Layer 4 of a small transformer language model trained on English Wikipedia (11 layers, counted from 0, width 64).
A neuron adds its activation times its output weights to the MLP's output. To switch it off is to set its activation to zero at one token and run the rest of the model.

Output weights of the MLP neurons that the questions are about. A number n stands for (n - 500) times 0.0021.
n1: 678 216 719 505 747 563 921 647 557 378 464 418 391 598 377 367 323 433 590 523 126 611 710 510 504 517 370 542 706 653 697 529 286 542 765 706 636 685 378 416 460 377 535 241 272 625 484 726 298 216 377 546 520 412 304 632 307 329 354 492 421 536 522 704
n17: 458 476 608 547 679 166 177 454 571 437 322 553 522 559 579 680 643 213 462 533 421 548 517 569 488 674 326 503 355 422 335 857 658 647 423 758 254 639 341 405 222 728 439 174 411 971 738 452 513 542 247 608 644 730 416 384 683 374 447 265 156 409 568 353
n19: 269 232 239 458 306 335 524 162 488 542 593 368 660 628 360 192 317 881 587 723 547 611 731 228 549 340 360 711 558 343 637 569 885 444 705 332 476 686 312 429 502 174 382 528 564 398 393 311 521 491 817 476 504 353 647 515 300 401 90 623 712 569 502 682
n26: 427 482 516 470 242 621 317 606 499 408 700 657 409 356 275 608 367 610 654 565 648 319 939 464 673 135 620 499 430 897 347 353 832 455 485 371 802 479 324 400 496 352 452 241 571 636 114 641 392 697 751 301 396 396 569 699 530 272 450 476 530 473 558 759
n27: 376 278 909 447 596 563 690 239 500 344 299 466 368 474 581 524 494 621 418 394 571 453 692 743 491 577 592 859 831 677 395 477 633 586 399 413 205 394 327 518 437 273 351 283 582 649 223 647 511 421 378 517 573 296 333 288 364 639 502 587 382 541 358 461
n31: 509 690 233 669 467 825 445 666 235 322 450 561 540 236 541 351 463 557 545 559 482 513 511 621 375 554 618 535 343 462 815 553 648 683 640 445 503 497 432 890 206 757 668 712 585 551 506 327 255 592 309 605 375 523 614 415 563 610 545 460 433 495 482 549
n52: 565 679 771 597 516 615 495 576 618 382 346 800 494 516 481 311 831 508 428 692 623 670 545 473 501 462 620 629 142 548 503 492 271 543 511 538 454 475 469 401 419 439 538 641 535 641 356 355 388 428 274 539 514 577 655 636 613 454 391 454 499 541 561 702
n54: 438 617 594 595 456 504 383 426 581 732 650 405 490 537 409 414 815 700 790 462 668 566 636 518 339 795 395 521 605 611 584 601 595 235 449 528 491 732 388 527 298 755 614 754 576 515 501 382 520 382 493 602 398 629 547 293 540 586 765 532 767 584 331 604
n55: 468 511 497 750 356 508 642 598 396 667 621 600 593 659 593 590 553 714 670 425 684 248 645 564 314 598 617 289 815 472 237 320 330 572 365 367 619 531 372 423 455 564 408 380 453 470 798 838 489 605 286 366 300 303 754 508 643 755 752 326 338 645 367 341
n57: 363 660 534 278 305 614 341 539 585 567 239 507 652 282 396 522 505 417 690 440 834 384 476 303 453 235 400 333 444 345 486 465 398 600 277 576 637 602 600 462 502 656 466 625 621 533 488 724 486 446 305 658 260 669 559 547 407 536 420 526 553 231 508 517
n71: 320 488 422 561 379 456 606 460 829 348 439 446 518 477 424 314 701 476 519 358 196 463 380 673 355 492 296 821 667 786 394 635 293 647 444 497 658 464 341 338 232 597 246 679 344 646 545 387 653 182 419 384 590 625 359 704 553 654 588 524 500 132 508 699
n73: 356 422 366 604 441 749 633 355 539 413 447 639 719 509 831 588 528 297 465 377 387 371 528 360 391 380 793 310 580 544 483 455 317 349 685 588 426 468 356 521 383 630 690 394 505 631 290 441 490 592 693 488 598 550 521 550 487 619 491 409 381 438 715 529
n88: 694 581 651 720 722 424 366 616 830 559 500 590 547 502 268 533 360 434 638 181 437 632 238 429 729 422 538 528 536 543 240 333 375 755 631 373 309 529 313 169 567 405 825 468 320 503 371 482 842 547 541 497 723 497 444 502 391 689 854 420 582 910 276 547
n95: 358 289 385 203 641 649 392 319 582 568 299 305 859 380 543 495 393 729 448 449 766 474 298 325 335 691 509 572 274 451 737 525 679 267 666 796 492 755 270 330 470 720 555 576 507 631 444 383 596 681 425 289 635 763 423 449 574 406 569 345 432 520 534 541
n106: 255 418 593 500 253 485 346 392 228 896 867 459 478 477 398 401 553 476 506 481 365 546 346 532 603 236 734 641 515 247 528 676 494 287 720 576 516 401 320 439 493 560 387 656 536 193 608 617 649 424 659 667 926 580 365 569 417 520 416 715 648 371 677 699
n114: 508 614 482 413 499 402 675 494 419 661 653 619 528 322 355 764 716 416 440 316 729 521 600 350 702 692 586 360 452 699 337 294 260 204 466 625 343 363 674 567 157 342 465 725 452 700 546 232 623 262 249 386 500 456 683 548 360 589 434 598 373 525 507 561

Each question names a token from some text and the token that comes next. It shows the activations a of the neurons there, in the order above. A number n stands for (n - 500) times 0.11.

Then comes g, the gradient of the next token's log-probability with respect to the MLP's output, scaled to length 1. A neuron's effect is roughly proportional to its activation times (output weights . g). A number n stands for (n - 500) times 0.0011.

"G", then "."
a: 501 287 775 774 502 499 516 442 489 495 507 505 497 366 498 508
g: 557 776 660 570 398 487 477 525 523 304 635 645 514 519 457 292 374 415 434 524 509 443 539 466 398 555 405 309 605 615 408 492 530 339 322 598 626 578 691 577 272 521 389 350 651 473 491 564 436 458 520 623 387 462 497 193 413 441 461 425 548 667 618 624
Which neuron, switched off, lowers the next token's probability most? n26

"ad", then "o"
a: 477 502 513 500 500 498 497 496 495 501 326 500 541 493 507 552
g: 279 433 500 437 377 457 511 423 546 380 308 451 520 530 459 642 558 352 536 630 447 446 527 463 644 617 394 200 688 411 602 434 485 472 286 481 448 500 521 468 308 533 631 350 719 358 432 439 556 480 399 593 360 511 492 649 653 529 601 374 464 634 329 732
Which two neurons, each switched off alone, lower its probability most, in order? n71, n114

"j", then "ers"
a: 499 499 508 512 500 500 512 498 523 498 508 502 499 487 503 502
g: 342 497 306 800 505 669 498 509 344 470 541 627 393 570 523 451 428 449 444 502 416 452 567 517 456 522 530 487 373 776 520 375 398 446 479 759 499 433 478 391 476 648 551 689 443 574 441 510 446 598 594 530 413 816 559 327 601 470 417 647 538 737 470 617
Which neuron, switched off, lowers the next token's probability most? n52

"\", ", then "was "
a: 504 499 502 506 497 501 511 486 500 502 501 501 498 495 499 499
g: 377 465 337 578 480 248 536 416 399 409 405 442 512 418 479 279 467 377 459 557 477 467 390 571 502 537 484 368 384 497 436 723 227 521 397 461 445 320 468 588 307 355 489 710 441 566 475 491 386 578 467 549 591 292 458 403 306 653 541 494 282 445 455 278
Which two neurons, each switched off alone, lower its probability most, in order? n54, n95

"own", then "s"
a: 449 498 506 503 498 505 500 491 507 487 487 498 496 492 505 497
g: 459 465 695 652 525 336 429 350 351 475 462 679 450 319 665 219 458 509 458 571 361 585 312 737 643 445 548 511 729 588 348 539 621 388 398 472 528 503 599 406 279 487 420 392 564 320 409 581 488 511 557 503 553 420 555 652 425 606 457 384 539 502 650 501
Which neuron, switched off, raises the next token's probability most? n71

".", then "\n\n"
a: 499 498 505 500 505 500 495 543 490 500 509 476 513 496 496 499
g: 432 671 833 460 470 754 595 665 615 379 517 317 409 429 508 529 495 458 575 450 745 530 570 520 542 456 558 561 384 511 543 506 334 444 364 467 526 480 648 620 349 384 545 642 665 740 387 397 565 597 377 515 524 447 398 628 529 438 397 279 612 470 402 480
Which neuron, switched off, lowers the next token's probability most? n54

"ts ", then "scor"
a: 498 506 500 501 497 506 500 502 501 500 505 497 499 502 498 496
g: 370 490 435 584 725 720 654 610 519 198 417 524 337 443 429 535 341 649 538 620 584 615 492 531 517 674 494 339 435 418 435 471 494 446 536 507 367 490 527 487 543 539 389 627 501 282 616 658 415 544 538 425 492 591 289 595 523 496 369 781 506 524 548 270
Which neuron, switched off, raises the next token's probability most? n17

"-", then "Time "
a: 439 495 496 500 459 500 500 496 486 501 502 495 495 503 484 497
g: 367 420 590 519 545 529 519 304 378 573 584 548 523 449 516 322 484 537 501 572 509 710 437 548 510 451 463 561 521 442 474 494 512 754 420 537 567 378 517 481 715 604 567 625 341 395 505 455 547 639 644 463 649 375 528 894 544 439 480 640 537 245 672 275
Which two neurons, each switched off alone, lower its probability most, in order? n1, n27

". ", then "7 "
a: 497 500 503 505 498 487 499 492 502 500 501 499 503 500 506 493
g: 352 546 585 254 598 664 702 501 433 606 647 319 365 344 381 700 452 495 479 446 639 381 474 323 429 597 451 130 470 443 543 628 389 385 503 452 656 422 369 521 560 485 615 426 422 468 416 500 510 471 592 530 540 459 375 604 505 552 338 576 402 580 515 698
Which neuron, switched off, lowers the next token's probability most? n31

" ", then "V"
a: 503 520 501 502 499 499 501 496 501 497 506 501 508 498 500 504
g: 660 628 474 477 662 635 380 644 603 444 636 544 637 351 435 448 559 465 383 534 421 567 540 469 473 453 422 703 388 560 358 678 603 581 346 506 489 449 512 487 508 686 272 573 340 300 668 456 470 712 568 502 505 759 467 742 439 700 559 459 478 610 509 505
Which neuron, switched off, lowers the next token's probability most? n17

". ", then "Po"
a: 500 511 502 502 501 500 497 495 500 497 505 505 512 495 500 499
g: 594 514 437 517 192 682 460 594 549 296 517 619 587 528 483 514 312 684 369 622 343 495 388 348 671 359 722 405 429 625 538 528 318 546 517 355 465 421 435 341 710 430 370 537 540 394 484 552 403 521 580 470 457 486 474 332 745 526 434 408 464 474 606 437
Which neuron, switched off, lowers the next token's probability most? n54

") ", then "| "
a: 506 497 500 504 498 515 475 496 500 501 504 499 484 497 497 471
g: 461 551 386 574 397 488 630 531 481 434 411 492 417 502 479 457 450 450 414 524 617 375 491 193 399 551 447 316 627 243 410 632 553 299 421 732 569 431 662 622 527 536 521 457 580 412 593 673 509 375 482 539 436 785 578 635 709 539 354 591 619 571 666 496
Which neuron, switched off, lowers the next token's probability most? n88

"| ", then "R"
a: 502 496 501 495 502 500 499 499 479 499 501 501 499 479 504 492
g: 436 185 467 556 525 452 610 491 446 608 736 570 431 332 395 513 579 426 470 645 385 535 680 467 625 558 427 688 654 441 656 451 554 235 466 504 517 413 340 421 405 408 543 325 475 293 620 613 527 444 419 477 513 293 617 385 407 712 507 493 416 490 407 434
Which neuron, switched off, lowers the next token's probability most? n95

"player ", then "and "
a: 508 530 500 505 501 514 453 511 503 502 504 529 508 503 496 501
g: 410 650 449 421 622 590 613 463 496 449 373 611 502 434 566 579 662 512 430 420 372 492 408 369 266 507 679 609 483 688 659 488 698 530 489 308 422 538 495 567 634 584 528 508 633 519 439 539 371 706 645 446 436 447 492 682 298 545 460 420 277 309 295 654
Which neuron, switched off, lowers the next token's probability most? n73

"-", then "Dec"
a: 439 496 496 500 448 500 500 495 490 501 502 494 497 499 489 496
g: 286 565 374 415 642 642 509 540 573 384 687 562 489 454 599 380 473 394 429 522 442 524 379 634 511 416 245 416 582 621 520 623 538 532 594 445 541 499 472 541 328 778 355 537 229 604 761 471 476 545 472 558 492 570 546 354 566 533 471 461 719 375 519 721
Which neuron, switched off, lowers the next token's probability most? n27

"| ", then "P"
a: 504 493 498 500 499 501 496 496 469 502 503 500 461 500 503 501
g: 564 372 464 354 392 452 610 352 536 429 526 446 440 369 404 462 546 615 593 548 416 590 541 526 706 456 619 788 460 571 555 512 613 196 270 263 434 392 425 518 611 443 511 396 507 399 483 438 617 659 439 556 661 671 581 607 376 719 617 496 461 443 360 468
Which neuron, switched off, lowers the next token's probability most? n55

"Z", then "el"
a: 500 490 823 893 497 499 513 482 498 499 501 504 494 476 504 500
g: 478 575 561 613 575 502 356 627 648 513 378 610 551 439 492 358 619 627 536 519 451 535 525 480 579 545 387 374 584 325 559 596 364 725 323 313 474 358 539 531 419 335 495 241 534 553 317 496 676 677 600 439 324 590 465 353 594 586 551 665 502 733 541 656
Which neuron, switched off, lowers the next token's probability most? n26

"ure ", then "an "
a: 498 505 502 502 499 498 493 499 491 497 506 501 500 498 495 503
g: 549 636 675 658 468 659 491 638 391 381 377 518 413 525 464 484 487 422 298 430 501 385 518 503 144 533 458 764 435 612 547 525 577 276 673 235 424 373 613 463 422 480 652 442 467 645 455 549 470 453 554 566 486 511 705 523 662 530 556 567 592 468 516 637
Which neuron, switched off, raises the next token's probability most? n52

"R", then ") "
a: 504 419 536 558 498 500 499 498 501 498 442 513 489 500 500 494
g: 406 322 590 455 451 530 478 544 633 423 498 488 319 629 310 532 705 506 527 481 670 440 390 371 535 456 545 400 398 351 635 531 492 343 527 327 436 552 592 573 440 669 466 400 464 496 560 483 325 833 571 616 476 548 438 300 803 573 596 541 361 634 567 408
Which neuron, switched off, lowers the next token's probability most? n71

", ", then "C"
a: 499 502 503 504 498 500 498 503 500 498 506 500 499 495 499 511
g: 603 560 298 588 440 513 511 396 475 385 629 670 514 323 553 470 649 303 522 532 341 587 535 286 564 626 424 438 725 495 439 523 650 403 415 478 305 417 465 741 540 575 463 348 593 425 600 567 528 516 672 644 414 563 587 617 640 758 423 523 416 481 605 666
Which neuron, switched off, lowers the next token's probability most? n95

"-", then "of"
a: 476 492 494 500 490 499 501 497 510 497 505 498 499 481 514 498
g: 432 404 677 416 700 624 484 442 552 581 519 576 292 361 527 335 439 717 507 420 568 603 753 486 532 487 411 620 590 377 465 511 517 252 560 279 494 475 452 649 505 590 630 672 319 484 551 594 483 383 596 670 601 524 516 510 537 673 683 588 474 386 399 663
Which neuron, switched off, lowers the next token's probability most? n106

"el", then "i "
a: 527 500 504 500 499 498 502 496 495 451 496 503 501 496 464 498
g: 833 501 555 440 385 382 449 428 516 486 415 580 523 512 550 444 443 502 410 460 550 607 369 424 439 482 515 553 494 437 564 518 603 586 342 372 474 664 480 733 621 572 489 429 41 431 434 356 495 262 459 507 413 526 352 372 698 507 438 586 431 434 624 535
Which neuron, switched off, lowers the next token's probability most? n106

"Mal", then "ey "
a: 501 501 851 539 500 508 498 495 495 501 493 504 497 507 506 499
g: 447 479 660 636 570 660 477 507 571 411 361 543 527 571 592 558 695 539 497 495 529 650 402 664 610 534 595 501 417 466 544 406 380 280 595 955 608 378 464 594 560 388 557 451 605 382 373 469 407 570 492 373 327 551 588 612 474 542 435 652 539 477 590 267
Which neuron, switched off, raises the next token's probability most? n19

"a", then "ide "
a: 501 500 504 493 476 501 493 502 576 498 414 507 527 494 501 501
g: 533 573 422 420 470 633 428 381 632 433 350 505 501 471 409 584 628 594 530 516 725 565 382 429 580 541 260 369 644 532 582 454 340 809 346 475 532 471 358 714 673 569 483 587 521 482 625 474 452 551 202 448 423 660 559 560 563 496 581 634 355 511 693 523
Which neuron, switched off, lowers the next token's probability most? n55

"in ", then "track "
a: 500 489 501 506 501 499 499 448 499 504 500 500 500 498 498 498
g: 527 603 476 733 493 520 401 397 449 335 493 739 485 463 464 645 501 457 469 385 295 409 288 630 372 427 554 332 523 483 250 384 616 419 496 419 537 424 457 560 269 584 648 652 517 581 506 586 562 566 519 380 359 312 477 423 472 481 241 611 423 553 608 340
Which neuron, switched off, lowers the next token's probability most? n54

"up", then "com"
a: 524 528 495 462 502 501 495 519 490 463 424 500 497 495 497 499
g: 671 515 493 495 443 490 460 655 466 711 380 599 474 556 529 824 609 552 493 301 520 632 594 834 459 628 476 389 548 538 625 561 505 612 416 554 705 416 305 394 385 466 278 436 586 482 494 467 559 615 509 486 364 513 362 477 536 649 513 382 606 350 583 396
Which neuron, switched off, lowers the next token's probability most? n17

"T", then ": "
a: 492 488 495 540 495 500 497 495 499 492 475 502 446 519 505 474
g: 573 335 584 747 675 521 331 595 441 658 639 553 326 504 400 548 574 298 434 425 559 454 462 420 591 426 303 380 457 399 428 538 587 239 518 392 350 518 342 626 323 576 400 635 416 528 476 585 391 403 568 492 490 466 585 293 378 503 433 509 540 518 474 222
Which neuron, switched off, lowers the next token's probability most? n71

"S", then "T"
a: 499 483 782 812 503 497 490 469 520 494 491 502 499 500 497 480
g: 567 424 410 444 478 657 580 434 219 367 701 636 370 405 651 429 444 385 535 439 586 683 544 555 702 480 471 483 661 767 503 644 446 418 539 573 609 621 627 609 451 554 382 604 342 495 350 557 374 546 270 565 638 481 662 598 448 493 558 383 371 489 558 399
Which neuron, switched off, raises the next token's probability most? n19

"for", then "ces "
a: 550 496 560 509 501 497 500 493 501 499 487 500 498 497 493 454
g: 426 595 443 295 618 415 632 446 374 578 642 374 498 615 229 529 469 880 485 536 649 288 476 559 489 410 566 369 534 410 663 541 450 342 510 323 434 489 301 625 432 458 553 599 554 405 466 496 547 412 448 517 666 509 435 652 438 400 373 584 485 312 478 557
Which neuron, switched off, lowers the next token's probability most? n19

"L ", then "100"
a: 500 511 500 504 498 501 468 501 503 501 503 515 410 504 499 496
g: 223 568 480 539 309 834 394 542 618 331 421 427 419 417 551 354 421 552 561 288 426 723 451 615 322 521 574 352 427 408 328 533 413 626 476 669 426 614 501 450 647 604 679 453 420 382 396 532 478 628 357 412 494 509 464 544 515 469 507 469 423 376 595 571
Which neuron, switched off, lowers the next token's probability most? n73

"h", then "ing "
a: 493 497 503 500 504 506 492 497 536 498 385 504 502 497 499 489
g: 553 639 337 353 456 531 688 426 530 547 464 533 411 378 678 475 489 790 635 571 600 461 497 591 419 483 478 456 342 656 541 433 602 562 815 661 514 481 476 731 629 456 660 493 720 455 497 530 419 312 360 519 466 681 499 476 505 694 517 554 570 477 426 651
Which neuron, switched off, lowers the next token's probability most? n71

", ", then "193"
a: 500 498 506 483 495 503 506 505 504 498 504 504 501 500 500 514
g: 454 634 564 274 550 300 490 540 635 465 491 364 573 554 548 280 565 529 499 647 472 470 393 482 263 432 492 626 386 531 449 587 453 586 524 584 376 312 696 405 456 472 528 594 294 469 424 338 814 567 448 296 524 576 561 317 569 447 349 356 496 514 461 648
Which neuron, switched off, lowers the next token's probability most? n26

"9", then "N"
a: 500 607 510 504 502 501 501 493 501 497 497 501 507 500 338 495
g: 440 502 181 557 506 419 580 455 623 586 724 440 505 224 564 439 540 596 502 583 265 511 466 743 565 412 420 771 688 695 545 409 514 452 422 567 503 419 529 395 396 500 402 366 491 577 528 591 532 559 500 300 488 715 557 636 440 541 626 459 514 550 608 501
Which neuron, switched off, raises the next token's probability most? n106

"et", then "a "
a: 501 502 503 503 494 490 503 496 500 503 388 503 508 499 498 493
g: 384 522 646 432 538 731 542 397 589 503 487 453 708 282 523 447 274 473 397 476 432 482 461 586 310 584 382 629 415 307 631 498 515 674 581 481 470 661 597 317 530 583 565 496 468 585 382 586 513 475 618 604 518 158 602 488 427 668 384 435 386 387 646 454
Which neuron, switched off, raises the next token's probability most? n71

"by ", then "George "
a: 499 500 506 505 502 502 504 472 506 503 502 501 499 495 498 498
g: 397 378 506 566 739 350 481 299 498 346 439 299 380 475 333 561 569 478 436 705 401 342 601 494 413 422 715 513 434 492 511 446 512 602 576 506 417 461 299 672 652 666 515 366 429 479 413 538 533 383 428 562 484 792 294 668 611 450 563 555 593 405 494 522
Which neuron, switched off, lowers the next token's probability most? n54

"o ", then "College "
a: 490 512 501 506 500 489 480 498 503 500 505 500 523 501 502 501
g: 482 691 338 452 316 603 493 497 509 395 519 597 361 549 486 486 319 545 455 301 554 642 661 441 655 434 639 707 434 271 532 544 428 632 412 428 485 195 391 309 647 728 533 364 421 571 542 540 492 416 399 452 299 487 415 468 590 581 505 358 557 445 485 488
Which neuron, switched off, lowers the next token's probability most? n88

"3 ", then "match "
a: 497 522 504 502 498 496 501 507 505 498 508 503 498 499 500 506
g: 451 337 374 320 353 578 529 565 609 381 649 733 541 524 565 556 445 435 409 432 379 303 391 494 600 490 454 606 604 216 302 495 574 664 531 721 590 555 524 592 636 519 568 397 603 504 502 521 613 419 332 414 384 508 533 346 494 411 534 470 512 602 809 588
Which neuron, switched off, raises the next token's probability most? n54

"ff", then "in "
a: 492 503 508 502 500 413 483 498 493 500 433 497 499 498 501 530
g: 432 390 598 505 629 487 532 484 672 451 617 185 613 352 377 364 340 622 451 636 673 562 478 357 521 657 449 499 642 227 541 594 593 638 454 621 611 514 612 254 509 641 360 428 369 428 346 506 537 546 445 507 528 376 500 572 312 470 489 479 527 382 608 592
Which neuron, switched off, lowers the next token's probability most? n31

"| ", then " "
a: 504 497 501 499 497 503 501 498 497 501 501 500 480 500 503 493
g: 470 712 386 411 690 513 410 480 357 487 363 550 397 656 571 513 392 549 547 359 592 500 385 509 338 405 663 453 537 468 294 590 535 778 482 412 467 595 542 503 634 568 605 492 505 812 371 460 418 540 658 616 700 627 500 681 591 389 536 423 513 674 594 413
Which neuron, switched off, raises the next token's probability most? n88

"ach ", then "("
a: 506 524 499 502 501 533 475 501 501 501 503 503 500 503 497 501
g: 602 488 475 564 456 432 390 481 436 558 487 462 577 565 423 382 494 513 505 714 642 383 360 719 661 494 401 541 718 303 561 477 385 337 506 596 459 516 495 443 416 526 371 580 342 685 684 371 755 348 530 592 547 263 485 310 610 468 365 569 612 666 515 621
Which neuron, switched off, raises the next token's probability most? n31